Layer 6 of a small transformer language model trained on English Wikipedia (9 layers, counted from 0, width 128). Numbers have three digits each and are written without spaces.
In attention head 5, each number of a token's query is one row of weights dot the token's vector x. The head spreads its attention over the tokens so far by the softmax of query dot key.

Query weights of the head. A number n stands for (n - 500) times 0.00092.
q0: 468491424384541500563449541424517541465523470556507542541445400442554451492439514503513537417505552507549475508525591458553453409502501573555515420500572530468533583500379447512414437559529494500572487492350500522631463402439472511544388541537508512420481497577552526490472480562562500542494533490552441526574500526477527518503518467541480532453557495531551529554599417573507512511413
q1: 406539513502546454493637486486490457529498470454463403534500522573410537530552485438508548542538437390429445553557449489489473535535574511473520515535474492475441564595465501427594565477551499513405508472546518500364436587559471504595561563458472501464545468435484504488539510428479595497532493493489525469572493495477552422405540498503524447484565576487558537482460536521489450555433
q2: 476496546476587358341659454623399382537542295518533386531550553637465504563442500540576502521607505483442460485531512568445485509508477592489636440555505403526503476489535517486581553478561523522454463426566480450496461530546521512520518543549421522525545425450568526466486572586419576482485519401349526487530542402516572341482474573472553560441448560448518555544394529401533516526517
q3: 453537447623438567669519488391505639444477596491443390473520530535420441551537564535427508448476522646529463551479500578458471436518496438540418574476399609528481544576431522538458500573461419456655557485508534518481536551468380441472371496388489478578549519531446464443522460444558575505621534485528530417460498569383471610504561392589412426506605502627562487443460452582607550514488
q4: 413557471553467456586495507537546445451533533475483389483542416532441551552477421477489505495475422458502578502529543446520416486496487372647527571489502547449495469491456574492419507477541448417588477430619508483456617581514521506396629439609494510479530455482386554458529459493570498476569529464547584607453493574361542518412493449507588524495513475473495614640510528539582540517466
q5: 500401514421487525380640594320607543480471361528439538455464470423519522490535516477610596527407576555451496384460471640436648560516610524514424475627567500593616634530481496415539537498483494516531403559403479553626338442542444481519314408583430524548334588352529504527464446495364396579535487522533453529509502452517450533540559523558362558426604427589417387365505490393477564577632
q6: 562513649571420429423456547743395428458582370541457480660584514426474461502532445466553539478480463454479415568452595502307448515354455398551571485511483509502399507514436432580531443476481411512402494426555597444562531636520633390441625486663463569364549444601398592384521586655494515430441464522460521559455463560481471457610435495590661508476436597515512540652443498529600595431417
q7: 545516629450425427534641368588575387482457536659492536676525575374694628500561550479360494569482462466459378678207525503494584445415495398455649438480319428607507521511563528485433440434548465498514398460452437464479545548353437534578590470575535495535510379579510740541520421468637691513541565439438485544559683690505374449500426568528526570379457524418478623464621380540495352712554
q8: 506522264428368543588554404437668590468611773425516696461518457509507493329388494526460678468421525624527551484611539528694626545534398328471488354463587490513494328395444377479380380453289564650493646471420506530662558573535509485541319402387607435891661355513598436588558490348458506405480387443678461487350532486528628733325552443431292497657369450606425656370302368687644659414431
q9: 387431496613589393417384696709269403549432531533529634552598441614434471529561388469451681527424306329555559566477584561599339580430394563701649535420466455358461564394510605548527579458597408371432519141381376537429523396434446803511465469540552542359715553469418513421461440623534497623325598419635597441736454607461681490540215555269694579521687593629380563548567452519413262561613
q10: 511631846399529564555420598661424434557442452589590590513664446388452458148511215714341616642534444545539406709210810485630524595444471516658528522518429524489643735496421452638481267611496343311287504240570482400329454554694740454516675696279407544453463328421658723535598603567589581500402442445386518655387665623459555589519354452602580442280430547493399754611569369425604278340333
q11: 524423166598585568536652336485617485473611691387633638557451406453274455397401426524457329548332394702591366537480303490500500463774349482517431725484497382389643390322641404575307443497355493555558551656577559488546404471357480290417431636440227424576559439542523419534726503517348625371612435356704458483702664555674470381470565323544380513402470405553266618260385375430529537482427
q12: 493692483410456547542511231400736431349588675427441587236601484333392547531596452475515530493504717535325371458605589595699325616593414452371409329412559537409703636783482471385482406383335456583470600460477486461679553695553568370323409764295425431460483649401646532578545472424497500345661375524455436718339837572555339654577493430553247483496226353387496465574500394517427551671468
q13: 442684403394671630297442491572480504285527696329447586444651511847399312450362519394304225471554370644788331496405582616549380786618291518180477725508345313389582698440547542484610418565169492459464665381351536454294542338504404377668331680400593351561785680397713545680612359453632500322388381278714587566460688325520777581566563660250390639580468481597465397470135551633441550585441
q14: 445609590559384508430397547424475321569508822486417435364637553540294553444464312722404793511602561380405777258649697493708397662396418616582372294313531635555424601519237325641537449443407518493496427545424539594446363404555507602437484554141545543492440382420776456622508515527682650521485602652386524613434511433500639779244400588386553504563479422568598610848537533645510545532339
q15: 280430332542485395369484538653567585492530392454500411426788402558314504577282210548352742429640603515391516309485728500513512527525379306797594277391518619508461476693329026635409423473580571648820448364491684460535275466770425449362496442625535310632530374577604407694466418528368599522468399487475685613704658644318670504586500610437530586692420526508620562533575422459559422496395
q16: 503503465559570475443565358461489442522534533515471374488511541561492510502539465489563460450498452477554487502436501529468513439517529430462500557514507531520466538541362553491551520584531509412503482484510553540395433555502467550431390520419556494470541525539565417529510483446509547485613595498596499480508505599434546618442468469531505512465592463483503590424488605362525467539419
q17: 478535558410557398352524549476458516548434439500493520523600513512587529477595482503581495543519481499463553513475454551489515547502553528461432489482570379488471411505574494528483499523477450500428480474577589494487487522587504522541517492537493451505430488482488547499541503526467486496505403479408434384445465430562452499543561522486446503557467492559365476471508651467493418452504
q18: 436500496478532483411564569543411461560528462473543562560536418454557473408486487496527475547543588529453395490466497457565586618504574604460549536572532475515559453488558468467460488507557555486476495606387508475600446449450570473537469507559535510549465591443517522605424500502434441483355409544467525500623539431614492483612523498550441543374423516513452464504535479355476481412613
q19: 377589586609397456586577465543412465504645423426532516496510629528437454453489484415481345453591403509431612457577520420529426460534488525533584522460450430473479489526455527438601498507460529482485502471537543457547589516478486450450517451623462441482575518522512543507535581420505558409517534480583544573498528516442568472500502472427661562419544494517504563551332422453458466386447
q20: 463498629461522416486543524676413352511582455549587462548511549415558528458580373505555404565529349441450502507484494329425467518421467462461645528386579440484508454507483464533414466471617528436421433339634504438508608557482561521485697536630406429393390443535484557492454539465498562580420513467380597550534583564573586303550491547534633615351372554516432541545546556481684399402516
q21: 382448423570422699581372534434550616547341606487567583468432390580403509643410531489374682407432513495514606673518507652559386479500497483654418507480461572518476497495568500410460552393559357573523510487392495678470423528560513510497284539336614426535515590489528378500542372411598515550660485614694483581606319545350410523336370451421442357612523394622400510560535401596466486602437
q22: 511504654581635577471542584476464524433515464610568317657455614414571438471474396569638317486536489566514356502429485403417435556420448519425484496479362347538502457537449438474493513533606564526507377575578571365429518401446594494531505580694498496387461455530602571508435601509487478402475523505435498522711489454574522459496466614630483528352407578593498540593538557452527399481534
q23: 633441398497450486317578589466616433420396640472477621404530358477533566452508564479364549468291444420430567381531451588608556435653505412534450559572505639374547542545654600555508595553530341507668537399432405690573490506446396579406564412403347432427417461374369448541584324572313465552554574465397554590525508550570361500485503422402552532506535596460508314546693555510502434570379
q24: 430516497654524528437511310581563650401593411533587385605534542590567528557462452389384430514571562645635508508420599561479569489419428357550393366567479491558264427600310421524382404602473654565393618426572622377488659611539606533512500520494478643711572419681604536429491384497440575452437492457743616470418585742449645505632399578586460503491508516565579663532369411591562375503480
q25: 439523699406600447524517362827378485450353333599622587587629551377539466573437411369514309701507381403587537672497658425550423537337572248432599622419453532446361521420647323571383437543500500518475526565654717397458548628487490363504756532622368582591706480689530758633652591639692664355500426402486554628349606489444417346671503465562504474179382682448432557521432451525465444373373
q26: 639386587356291364439494697378518708382605456393491560410515339588544525500735450625466591331315600503380296538525401525438556404750466591503450387497575335404506448533490664500673357447522503358503396297322297549750455723532620506562373585377557438532416662430421548657497317358488444583334466436503360558449525528500568669506477473310539491555385348591268439446529393391533624490557
q27: 451602602574646577537386626346497362781541734517585572535559676388475542267662484578522619661524406602518568565691442626724375576348483540427478651510432616569568479507661465474307524420460493615184572585688450418430528440379401557371496478182284587566463590282449599611656665596732637553639424442622346493339514355490488648353570525611591365500600508342661407504352604711306580511454
q28: 726809573491541424576458541265799463357344524616537500519451390554496697486397558483620571646500380680377282614391528647518443255620410379491368323549433647412572457522667316771358421492434378638591633535795524576586402505390561195545713670598264348300451304614404466535486733544326755460785395566514359614694375404656175360799701354777350285446319667290518508429629491388524346605276
q29: 542434375324587340412304564511473587451428682692407469625550472593478670538743263496471621709430452493700604538448487652429500566426551548305561487460651540556739486572631284701372531446507517756549749539572480566326309454307483639422541397604371677461581429333438625574436511763389486470580594438462646601522600432337519520503610369632670443511673673483433291416674383718372411451528
q30: 292619602463619416496538530571668325497549405510446697377665540598438321717503506366446395570613301411607636479510626520515329672460470453270500621354487475486562503440421552454584439547426484478515644676414526415403601425441441506570526377474419252589600694443544616652485644610613510618119513343755555349376425236603584651657594529356519674445567682329632497640279366487306299433485
q31: 641585304334571639393558483572697538376386563531160411670366378745636642470546536636443618449284462404524276465319529639384496368749296562429450408474627435562682326448561568507575247534458396307559430389487358623465763686259657554587633463474565254430338531577365361733546383556482821530432288244588245593670573479621491458519602407433371511500432701360331682362693574471409418425444

Each question shows a short text with each token's key, already scaled and adjusted for position as the last token sees it. A number n stands for (n - 500) times 0.0027.

Then comes the last token's vector x. A number n stands for (n - 500) times 0.018.

0 " ": 469490481560489545408506559382377725414546456418523572510416462530494639389444854358506514476499
1 "5": 473467439508489545428474543507421708318390423508468531514495409541509603443435700218623619496393
2 "-": 481497457556496566442518572539475575508522460473388523485495366524486585408428787320479418545451
3 "H": 557428381555439551471471497437499542487551451450418469479422371622454584345402919366506453390511
4 "T": 522510446537469534415454591521523708568549468581509493441537419597501611371401805283548454391492
5 "_": 509493445560512487428423574387500736505547498576506512430477429592508553456421756373511458470536
6 "{": 445489457570519464500503559490499671443547533546565488428507428531452612497458745328461475534503
7 "2": 484518511542564555512416515591551677484456514532568487444527433535461565577494753349606491505458
x: 451544487502407551494476526483547526386503533454436486523480481484460492475560555522588463515513529481575514518440481522574487525861440536552512513507552522455480426529537543507421522495430456524400472564389450453492418472454490533551421555497602493443488475548515472511506464591509593479449427523541496492473465487474518560512459492441483505624462499472530475540569488513460461429510
Which token does the last token look at most? 3 "H"

0 " re": 513478515544449553351512529370349710393525443424503584538367478502475633343424822410532502520476
1 "ce": 499467456571437623377536562417409625293463430556490505538425446384392630383378786387619546494462
2 "pt": 513443472527461545480530577428498561432517445488470540517499465397429523561439638451417584547525
3 "or": 495501490518482497483443592478499675496553528474571485475466538439473563433464724393515469452628
4 " ag": 540481449615464524398424549498470640428629442513515433498492490485478506465466744437542553485638
5 "on": 455460422591516560452476570403603548491616488569551490466496432480364604567498695469565562514507
6 "ist": 477505447588542549445484660457508688441499460567526422441503463431459565463466721375525537435508
7 "s": 514524453546535576442449674407447693477461380545483477463505453455489537398534674374391549535522
x: 489536530477579460379481540398495563518487419464506574556463471526510494552571476449488496465440461436439558492555364523511452498772470555489461625500559581469449511520478691415518549588487511414530529487513471502479510530417511505429541448529584468475496497509476501504514432526463524537525488389506517527461588497485479425435554458483466548514505527472553459550542427565445455489473
Which token does the last token look at most? 0 " re"

0 "C": 416454415558446506463553563516527632426615491473577579558425357594451539349449746320593487476508
1 "}": 501530500499491472464436557493438680469642454541411488533502461490456550371453711321482557484549
2 " re": 500435490574441510375501468425405626356542474445505528544390435575414573324457768414570506555491
3 "ce": 536478459596444646387521540470421568274482448553513497539454420404368593371409734395573545496468
4 "pt": 516428478535496541498506565465468562407519434501520476505502471418420491520453649466434537545543
5 "or": 450495520508484484480427546477488625458551529430497494487473515448483539452489683440475426439591
6 ",": 486530516534505499443559585489407634437530436509466504503485463416481576456473766443395471469495
7 " T": 425639519621507473441568574482493643398551445424580477363508380592463646431456884360418424405460
x: 511524501522486490474466488456472550563519493487526508509537508466380527524414564509543528482554572507550487492514449504541421483955524507511474513469410500489460492521471389485498486458484563496501473479510560515496490545535515486513463510518528545540523422468492393469448529512488507490534483549450456467547562529524571546499492509473511502475471468497502456471475405430455500479498
Which token does the last token look at most? 1 "}"

0 " t": 436458450578433537396498551403438608446588433466558631610378387511483679409381774368525486532483
1 "er": 443425422526500523456568563454433559481407494512455542498409387465490481462447641373593389490557
2 "m": 523508507548408623396505556458516551555501488700467529493522462503418476380438623519540609483517
3 "s": 559459488508526527468508618412447607585441412609516482497521483471492487380449692430432600557531
4 " of": 488487469526491513368460564376370787506579467551533457514442442468503621415443860396494454404450
5 " G": 630533445643528526449574566402501631435575409390542364366443395599476631413420889376470429408472
6 "_": 491499477588495470428472600360439789503563473682475532448511466562527619523411760357571460515534
7 "{": 414507482568531473455516545421451712438524487548481486422525438513454680510458765291470513556498
x: 519472432530345579535466493480472544467485490482401479482485526454511512539594575560578473489548447498547413517554503558410515534711564523442585599497435490464455427499490430512465484460525475555484525519505520559516367535458457488515445600439575509459490523589440443385454493525544513503400498535510440518525432492453450532529474500380491559524558476522562526506393480585509652538496
Which token does the last token look at most? 5 " G"

0 "et": 451497448563528495455494513500521592501541531513545568516493429496515544482399723433523543428566
1 " a": 441447450516503532349466560460398660479569439451479539512459427490492621396448841380505501490437
2 " w": 396332376623486595406498548485485534444561482492402525537377376595475664422437898383553477501454
3 "om": 537451446495476602458411605466449555489449532507450514496541415449552576518425737358565439408554
4 "an": 486507510499467484412423607347477668536405411615536447431489482444503639445440754368543437513501
5 " w": 620502390672533587401469564467510552378595483442598335427468375590451630432435972383530574511462
6 "ill": 404510488559470602392557645310405565339466353652602451431494398418414629405419777404525486515505
7 "ing": 502491534492495545384565585411550575525376484644467580470560479416470599473383750509505439559387
x: 480465517534531439565522479508536462553553491579489454470477536471581416488471592507528561479299462401515561530545460480525508430633383559529519573506512479444553426478484590569492427511508421478546461531477397480464520539513615434397426638444464461519421626497496496471515545443439560525498549510430448536517617521545421548517578542435514462510458501499526562514509427551500427497448
Which token does the last token look at most? 4 "an"

0 "ro": 458481501514505525388475526400420726462569457423520550492469476480535599404415801487535485444521
1 "pp": 361344370602546587404529484431505614367612502440453652516443365511508576385399720383584469527588
2 "ed": 451486440526520451430458623373474728490584315511455504501471471473478574511458702409511508540503
3 " on": 459443441497494504316434477457443628429669391503508465490470423518464583424428734459567350592501
4 " the": 539482457544452526388517553478419701466614447485511495481500440466474636427408868469573505388509
5 " re": 548499454644495498351486524450441665457503508486516432445463426589476601388440806386619415553498
6 "b": 463542493564516577427536566453490512408459534449546394435513441473432620452472714447509612469448
7 "el": 445552522556537537417506532457463581455533546500517455439555426502428624465429703380635473428573
x: 460463496543438476547521520551596444514520596479499440499446437481503496607576457525567616516548433477394497568393478493431489449722568541491518485521477565443428565547587504432590540490396517488470518524541538430427557565482516528514541408455482523487371525457522499635470526501476528552497401454510480486490450426373479427484560456494483523528486475488473524495406529481491529578581
Which token does the last token look at most, and with what share of its attention? 0 "ro", with about 20%

0 " a": 452473463505480537341469566448399662469565407458547566532450430488492635399445857377528492490445
1 " sc": 376403414579476558320530550349410692471547407488543616584347432509492706416444873341554496467482
2 "re": 494484473562480530405547534535499591450464509444454513457471453428442588517468735471528535438521
3 "en": 551487546498412505422492632412445611476531582566528509440504491455452560410409742270536392490671
4 "sh": 612554414567525469438485523344496492448598431491578468491460489504447587463536633520418637494531
5 "ot": 514460506487498452401384591412505563509566512567542472492527465495459635489436772470556537517598
6 " of": 526546481517534425474458579444429681512515518609484532483434477502467511358477709448536413459391
7 " the": 460523501553474520391513530463415713449609495504502487452519438482464628449412880449551487363516
x: 551499476542510508498501503452491544504470499554484482467412484491556474471499543516512522472467478535460501447524539515470478505870538444552556383579528486525560523479459580526456451524470476444421336435594575614504565553498602467496499510513512432503511482537493412517521433544499526506452491512465410512466397454514523462474503499507470508430408541520544509463483556484542480522476
Which token does the last token look at most, and with what share of its attention? 3 "en", with about 70%

0 "is": 460520510479484516462474598424480687355554552502495544456506472472449505469496811490545583438552
1 "\n": 534531545479460543533371630349313728302543374470496499494503480564476577429531803382472534596423
2 "-": 465490499570497536377473547343348750397518458361465514471507434504475560332458832408551499471426
3 " B": 485422438575448545398549583316420613409537422349408438450387408643445649354451871353530553489397
4 "r": 575454428640499567390522535428494620482635537480486383391429387578466623463441804351653478464375
5 "and": 544474470515497573405463598329494653552587542442562398444491393516463571380385786360547509454513
6 "on": 473536469492484464464481523350531729575478518514513475491445536473398559562486771482536553412538
7 " M": 414619470627534468397513555340480691454545352396597464400467395613421541408447862431565594495542
x: 571510483376576558559495517542484515486571477446506393518544476551416544479467450449505499462477465476531459429491465552466530446935482462567400513505470561537500548469571460476503477504442469529508516452590514522483443498454437475487503488511495483525543462475495453503533550472525512501542434450483518542535547498447537537512497530505466495558508501478501502424466491495537489486485
Which two tokens does the last token look at most, in order? 7 " M", 5 "and"

0 "es": 472484494516488516374459602344386782426528419438498519495465469434532603419463844408469519438511
1 " in": 505480478525453508326438515386387699498548457483494516496464432514524623420426887418491457454467
2 " t": 459382409597445528376480563384478622387545444433432528565385394582512718442391854371444509426459
3 "er": 546457470525497532421568586444443575410369523487463471445406389479483537447443725388519414402529
4 "m": 501481541509395587408546575476512602541486530700530522498523477517410498378421652490491607439497
5 "s": 470494505497500526466524645385445633573434426566520465503487475480480505383466747427346609536468
6 " of": 487529455517497492410481572417396760541571494626475478500423442475498581396440764401486436400402
7 " G": 402634532647543502448577559405503640439579421400604462365488410612479627427423896383438425396480
x: 494491447554533519456476487534466554499487477551469497479559550477440502499421502457499519534506532476513515454502493468483492493979552457562417507509458553473476465536493341556529451445490468546517437474520507476547524547523545492459480525442526516502509455493441552497525509508508491514517473537490525477504565471511546492484482519477476459474497467477489491482462466516494558509432
Which token does the last token look at most? 6 " of"

0 " has": 473504493514452550351469613359446652489427298608481519531474429418471673362402796495419582649339
1 " be": 467489439581465581343466565432414652437580284521488527527464405462489659443388802418501558597420
2 "en": 483520503586450556378567634364407579468483358594475521467507436439484602462335828459512472597357
3 " p": 495417466621470563366538557364390572443485457448434443481441405487484695410390879352517470544413
4 "os": 626472464644436625280594654406459537419543589497532454429583330565427614409432690316475475634434
5 "it": 495470417536522509466508569398478621405613500575574456494520456436371581521476632369411572456454
6 "iv": 432482521511485596447618553329483562373529530584495525480574473497389533444457579516494531527442
7 "el": 491498527518539524465569530399451587562558420668480528556563504420442520470464664475515530580496
x: 535471479560512572534496349512434556600537532532580405493421454412489478485506431552605522480466437445423561485421613506514543467512425544487556549520542549458495465466600595403506417456441510530482548479433385546488509619447487442658465619392557515522435574478368554513515575511481545541498514441511545547474551470473507453522505496516433518463545489509593469427521499465472497463498
Which two tokens does the last token look at most, in order? 3 " p", 1 " be"

0 "o": 443433485537537493509466585421495575341591422420525553506482479464470487529505765547585537439525
1 "fter": 520507533499484491401441621467458613411540212548488458522479419449464598381456710546461485583474
2 ",": 507496487539499499389577629450403679432484378467532491490454456396487614433429845465410487443492
3 " as": 463495486523496536339499581453399688481526333477491515484456446472488620388458793462459450497407
4 " it": 529476459541489569341525586451470615484568357468490449453497395494474657346442772388501493465445
5 " is": 473511489504542545424555608476451585529362332614556478463524460432432604474443680530369622695334
6 " of": 503528487576507471425537550399430636477463522628530469461475430456452570414441714436557438459413
7 "t": 446578486603493592345568594294456561369540406563522485379585400557496695393324876342395363471414
x: 560494416502576435483459480468453580539573492529550445429522602378458417512543556509490486391462490508526504504494440537409438492725561478495564479437513538496401525439460459546483455451559515427461556533534444428635495600496497556464533496515526572557508457545533468520599495488503459473499561526411391488520622562547527529520455461514500494484494561504545410555349478521456498486447
Which token does the last token look at most? 2 ","

0 " re": 513478515544449553351512529370349710393525443424503584538367478502475633343424822410532502520476
1 "ce": 499467456571437623377536562417409625293463430556490505538425446384392630383378786387619546494462
2 "pt": 513443472527461545480530577428498561432517445488470540517499465397429523561439638451417584547525
3 "or": 495501490518482497483443592478499675496553528474571485475466538439473563433464724393515469452628
4 " o": 510475459585482532362401545443432622370609529463507417514440404549480583426423788416507448581500
5 "ver": 503536407521545548414396602518467480476570486618530416508525397524505507406483627511393498630403
6 " the": 475495490552470547367522564471411707456591473492533473464524418469460634414409893467564531376506
7 " m": 413566495625501503365459553468451534519493507443568501445529352594471552401464908440578555459495
x: 574493532450557537493557494569521532490494524511522436541472524475479531554520478472476507424508539401486501438498540544516444464901454446529342500499500556568521488535491446459477443503532435530455444508547524513548408566450521438504509497494515454512480473466499475599444553481505480392527395499488472561501555506406521520491537535448547545551479471484530473509500510492474490479480
Which token does the last token look at most? 6 " the"

0 "on": 452480519491525454443452545411458684324578523470487558483470480464418495564519701484526550461537
1 ".": 508495533522517510395479585425366758403547432436474487476484495466522569353454837458515541431512
2 " W": 396415403562468544403553565426417597401593412407452503479380378578438641264429855329517518421416
3 "he": 518505504492405579356464625456442603419613306411529500527492386486439613316490712474504442539483
4 "n": 471537499467546552371474614401411642485506377604524476503502459441518667441430699501584387548259
5 " a": 514508466513493546355454585434405675451571451412562453487491439465470615389414813413484565454425
6 " p": 532589492636511541369507559380429572433516463421609378410495375533484674446435879374571455531470
7 "re": 414568490643542598365505600422500518329454531447500495429574349563447589481495723398543463579444
x: 546490526472516479481491385524587410363495477475439447504486498496528538598525431539483508472502571509591485496479438512527482448666441460526596428539412434553453466407396480567502523447503564407511544551428512586565484604461532419436472546528544418484470450531483505544400459566564584367517499446557526474458551519409399495506553543532530511476541545582530460547464500612539551552509
Which token does the last token look at most? 6 " p"

0 "er": 492490507463496509436433554380471709419652468460458526464476529456479553592516715458468566433598
1 "ot": 460430473517510468387516512331455637411595479470449559463533485485475542496451718499501567456600
2 "on": 524491546471533498484464551462484661446519531450496474479483502443447513554470756497503536468507
3 "in": 521440492513554481467474515474499663353567527416479487448503458492460484485512695480527511474501
4 " ": 498463512576538522439478570410399751385564470425501455491475503521509590455472820417498528437538
5 "5": 494486486493527525453455607507423789272438450519508465447486429521527589526468720227593603463457
6 "-": 432500485547538547448519570561473618447554454481596471457517374553483583451451782314473460518494
7 "H": 414577478609499519481476503466494573494586445461523468372468359645459593375408912380516482391513
x: 454530527601486547481480468511493539528477557375550497473553488475455535528476522478571489451552509455476474472547512513512510495845524520528436553461456542462430492546513436515352550498485481456483414536451547444564416580441416479479525542482507503515511415399589365533554488428487493502501509549520499515500579444480573513524576446521527485530420501455493512548544504524436532489456
Which token does the last token look at most? 7 "H"

0 "an": 463443476517454498351428601358433802369581439478477513495477497464525585394448912419495505405525
1 "ce": 491467501527466501368431615398447748385570407467464464490478452415510566372427857397541531398535
2 " with": 494471478526485500343458560392374746466571379498502492503464442451525586367427869475539501460467
3 " its": 499496484546400530320569538403392707468635421447478509489523477475450635348386855464469487418453
4 " s": 568470455646487540410426590452494610512514475431463454420432437588525626447460861376658494518474
5 "er": 485448434575521584388385566450502644493377544500564404467479402522506640531470584372522497487444
6 "ot": 496502542507448491385559526319514581388416527440494400475581482539453565444405694493539484472612
7 "on": 470497551488486528459459595348515647489479503497452491509520479475517563533485773447566534457596
x: 500558456559548551501540528460499563510469473460507461465431480446501535442540499480482570444370456545490495501514397501663464499604561443453551495482454532547618503492584533413375521497566466442490455589451378514470515683519446504536503466494376510556429550619444496497465508546510615488505474489551482526504518487461548528403486454549480480552556573493554444357479477450530456566482
Which token does the last token look at most, and with what share of its attention? 2 " with", with about 30%

0 "an": 463443476517454498351428601358433802369581439478477513495477497464525585394448912419495505405525
1 "'s": 521552537489430497411512589503472660433609446553461437509539517483442624337373858503503542407450
2 " ex": 481457434563441620393480520417465616345469567499499499458447448562467647415390869357616407507521
3 "pl": 484455434603475669397490480422487580449498361516469480532479407524457714517416692475546509472529
4 "os": 551475472508503631482471618490510518491529540515482551497563475488462491531577708497472515502533
5 "iv": 517494499493497577445537534303425601381432496528519508467527496494536609414409658454456512413413
6 "es": 526489524493504551438390661427442706477490384536490508482501449473503597420511793350439558549506
7 " on": 545542499491531494322431526496436642408622400506538499471462413502453552362433804435511385540439
x: 546495395545513505410460506543431542463554415530492478459482523448530516422477518500522463514369552508446493552455538480431486538809494421524461398531460495516444489504494724503466562507531473502491529462481489567569554605603577433544479490499450495500404505458515475444446505391499514506495518494468521521476512497492549447472504533563519524556453504586537479461461536458532511505482
Which token does the last token look at most, and with what share of its attention? 0 "an", with about 50%

0 "le": 495484558511499493496377571409492645431619479487463500480486447496517533506465731538526569513531
1 "ct": 475442494562510477450465544362443686367512453557514569485451441484452535505424743407572549482590
2 "ive": 501499493503447539415417603398462675457629382579510490548498489430484660462462715354480560429478
3 " s": 510426480610475574421402551475424599483628499437462477494436441582531594411476827381588573505498
4 "er": 545412469530501548413389547462453607453467530466556450503451417546494631505474632387494477450457
5 "ot": 472474555512452486383591509361490592424479535444485419467565512507453536457423655498481456431582
6 "on": 466494560451478529462486560403474671559534512542475492525482486434519563599503761449514523458559
7 "in": 472531551489543495457476504494487590376514518422500454492514458505455506465500704456515505528517
x: 511489425567515482518459506535489437472530501511520474495484478647483491527544506547498490466443450408464478471524504536577453540758501405448550462480538519508561512425458558347514559500501506515534513515526518506516407643461537464445502490513436553501413584521449478458447567432549618412503525485494547548471501439464561476426451395488359507528489607538527446559461527477514496517597
Which token does the last token look at most? 3 " s"

0 " as": 520510483506482546342506567413398740471534374463514525499440472481513633413499841426483485453401
1 "s": 459444449633520573374452612412449493415529488464447577524417405526518578487602717356396580598440
2 "ess": 524486519524480534421419577461498484435519528543464510495552498429482576500487604454416559410440
3 "ed": 488519542485494486419516629547513658537425388562527495521498491388454616451452702439355573451319
4 " the": 524491493551446550360505557467416704460600433475508501476511451454454639422420895485568538391516
5 " se": 586497477653533501374457519497480564480432499472524411427449411527430673463506758417582455521445
6 "le": 470516469530502521419394661467485612447555586574525435449580377469562571497419781363561481536519
7 "ct": 467543529517502507420550557422448603417453452595530474473581443418421444547397637401642585500650
x: 516497423426527494517491557604608487503461554539442464529370438391538550568544566460433589553529513444504597424486483492478431461677481472507533479535505470370515512479428510476485510496532535559441486521499345493506496432520555501605545481488531467498519524481413488431620493455477632455561551399492443531456527430587443493501456523532518593546453498405501577523507512476534408557524
Which two tokens does the last token look at most, in order? 7 "ct", 4 " the"

0 "ill": 424469469531504501404540566432528655434557507464584550493477474420505539422411775484536492419554
1 "ed": 475471501519513494391544566495554653514517340494515495496478485478470589459426743449414526554363
2 " by": 507503524510460532373464584374347818475572359503520496498468486459553618398443849455560476410489
3 " S": 488413404612473526413597551464482662463532423353399424408394410615467629431465874322494482455495
4 "erv": 578403454629448531438523547340465571335491604499488395450488420596389564466450743424512600388474
5 "al": 512513510489429497424588560359476712508498499456583497452486488426475642536399743341433556484518
6 "an": 461541531549463459443525504434572707452515494409490493486500485473414556527493790488519515385494
7 "'s": 512460485474440535429542572511483693433637438519454529535516493498402611367398807486449583404458
x: 495474449527465491420457508486493475472526483508483548487494454496464452561505455555508406514388456518455508440547559542502600491761528390458442452522503538496497472438463659530519495462520525402561444477585467634466662607518582468518534597508525480531563504538498471546512505504464491541504517475437438475508488435534517484488481380470441534409457534409563508587540512500495464480437
Which token does the last token look at most, and with what share of its attention? 2 " by", with about 40%

0 "sh": 441483510475482457467437542370473658450640447484501474520482494479491568478464807468510569492584
1 "ot": 510482487474492420419423619377497636484605517503492543465542461488470568485419872448564518556595
2 " of": 520474485507469502361455562384372795498569468528506482511438463472526622411444869413512467393454
3 " the": 522480473542445517385532529438415731456602490463481501479485457473477638433402880452547505361491
4 " m": 575510474604452508362441551423455568537490502427452443462466369593493551406468907449607564472496
5 "ess": 537521493541493478455509503363541567495489538533603384432554438520412547514436664394563467531441
6 "age": 488522501481486518476486570472539664563502475497525441422490484465457606464458762310506514362484
7 " and": 502545550536533512408529613459416620557483500527539503485484458453477600461478764451524501501414
x: 434475426493472567529562402500537573541501523445488543513425492558519548613472561487504403507451548437433509430550485558477520526821477411517467448484547467526439463456522715496462510478562452441535466439496443574569565533490547541498483453434497553487531497528477506468485451436520487521511501477478477478533490573467511534418460467490552476528441451470485531501545417541457552527449
Which token does the last token look at most? 2 " of"

0 " of": 490475503494471510365487549362367804502563443495487539517438477469536637406439873419487467373447
1 " l": 489406425588484596413437517415439591374621486431529579516352412540508620473449843372548479530456
2 "if": 470498407530457662411471534352416562487501434499525525549475452533473627494448611399458521528515
3 "e": 497503520482419506467449585408490661470660491574542528480482472419507638552500752356530486482483
4 "'s": 479528538446441501428554554494481640476572444536530542529514518484429619377364822513508565420458
5 " m": 583527501597452534388463550420469579491489455439534449484489382578472570445455915453600591500496
6 "ost": 500549510492515534395523555367453557356424415638564379465556440529471590555443711441549527476425
7 " p": 443621524625541511411505523393412590464468479458570439445502421513486691455436857367524487524439
x: 552452516496494470513550379555512591530462479504500494463464468471514506494468477508531475448480468392545505410556514506502459506924483440476499416487515515566521517516490403490523510450583477531464438512543483494510447497434544533542482450491517453539510445546516472516515491462566507555585550517541557485466531478488490484459572475446528448498518464508550505514422441500487444586478
Which two tokens does the last token look at most, in order? 0 " of", 7 " p"

0 "m": 414466499543465557401479549419476722464630442456528593529450415469511558445447852413506544407497
1 "m": 430422490551474559400478549419475722464630442456443560527458412472508558446447852413506544407497
2 "as": 499428474514494525399489582405449751430556456436409505494454444472531561440466863388498504389566
3 ",": 507497517530487489389538593405376748446541434468539475490462466421503597437457866437448496401506
4 " the": 530476481550456542371531565465400721441616494472508490486500424451468619414407885449542521366478
5 " s": 569495458661531535404416610489487573505556569426561418416464413591549574441471867383626492492475
6 "om": 452491491528489586459449568383437537396406621452534400460513415539497575486386699459558509463495
7 "et": 423615478489494550357471574276496614433458451485446448446592428510504660459371692417565556528524
x: 597520462533513537498475387514522573586564467445506414391527472384594584425510506409498548464451511526489499519452503548493491482567544522431558539430517528449558514423459479553503481554496375551453475577455484483523588563478477483526410476424462588560556544422509446522452445516541596562594468528488567453499494463504372378448462353529569508489489568601531628509488472463538550506477
Which two tokens does the last token look at most, in order? 3 ",", 2 "as"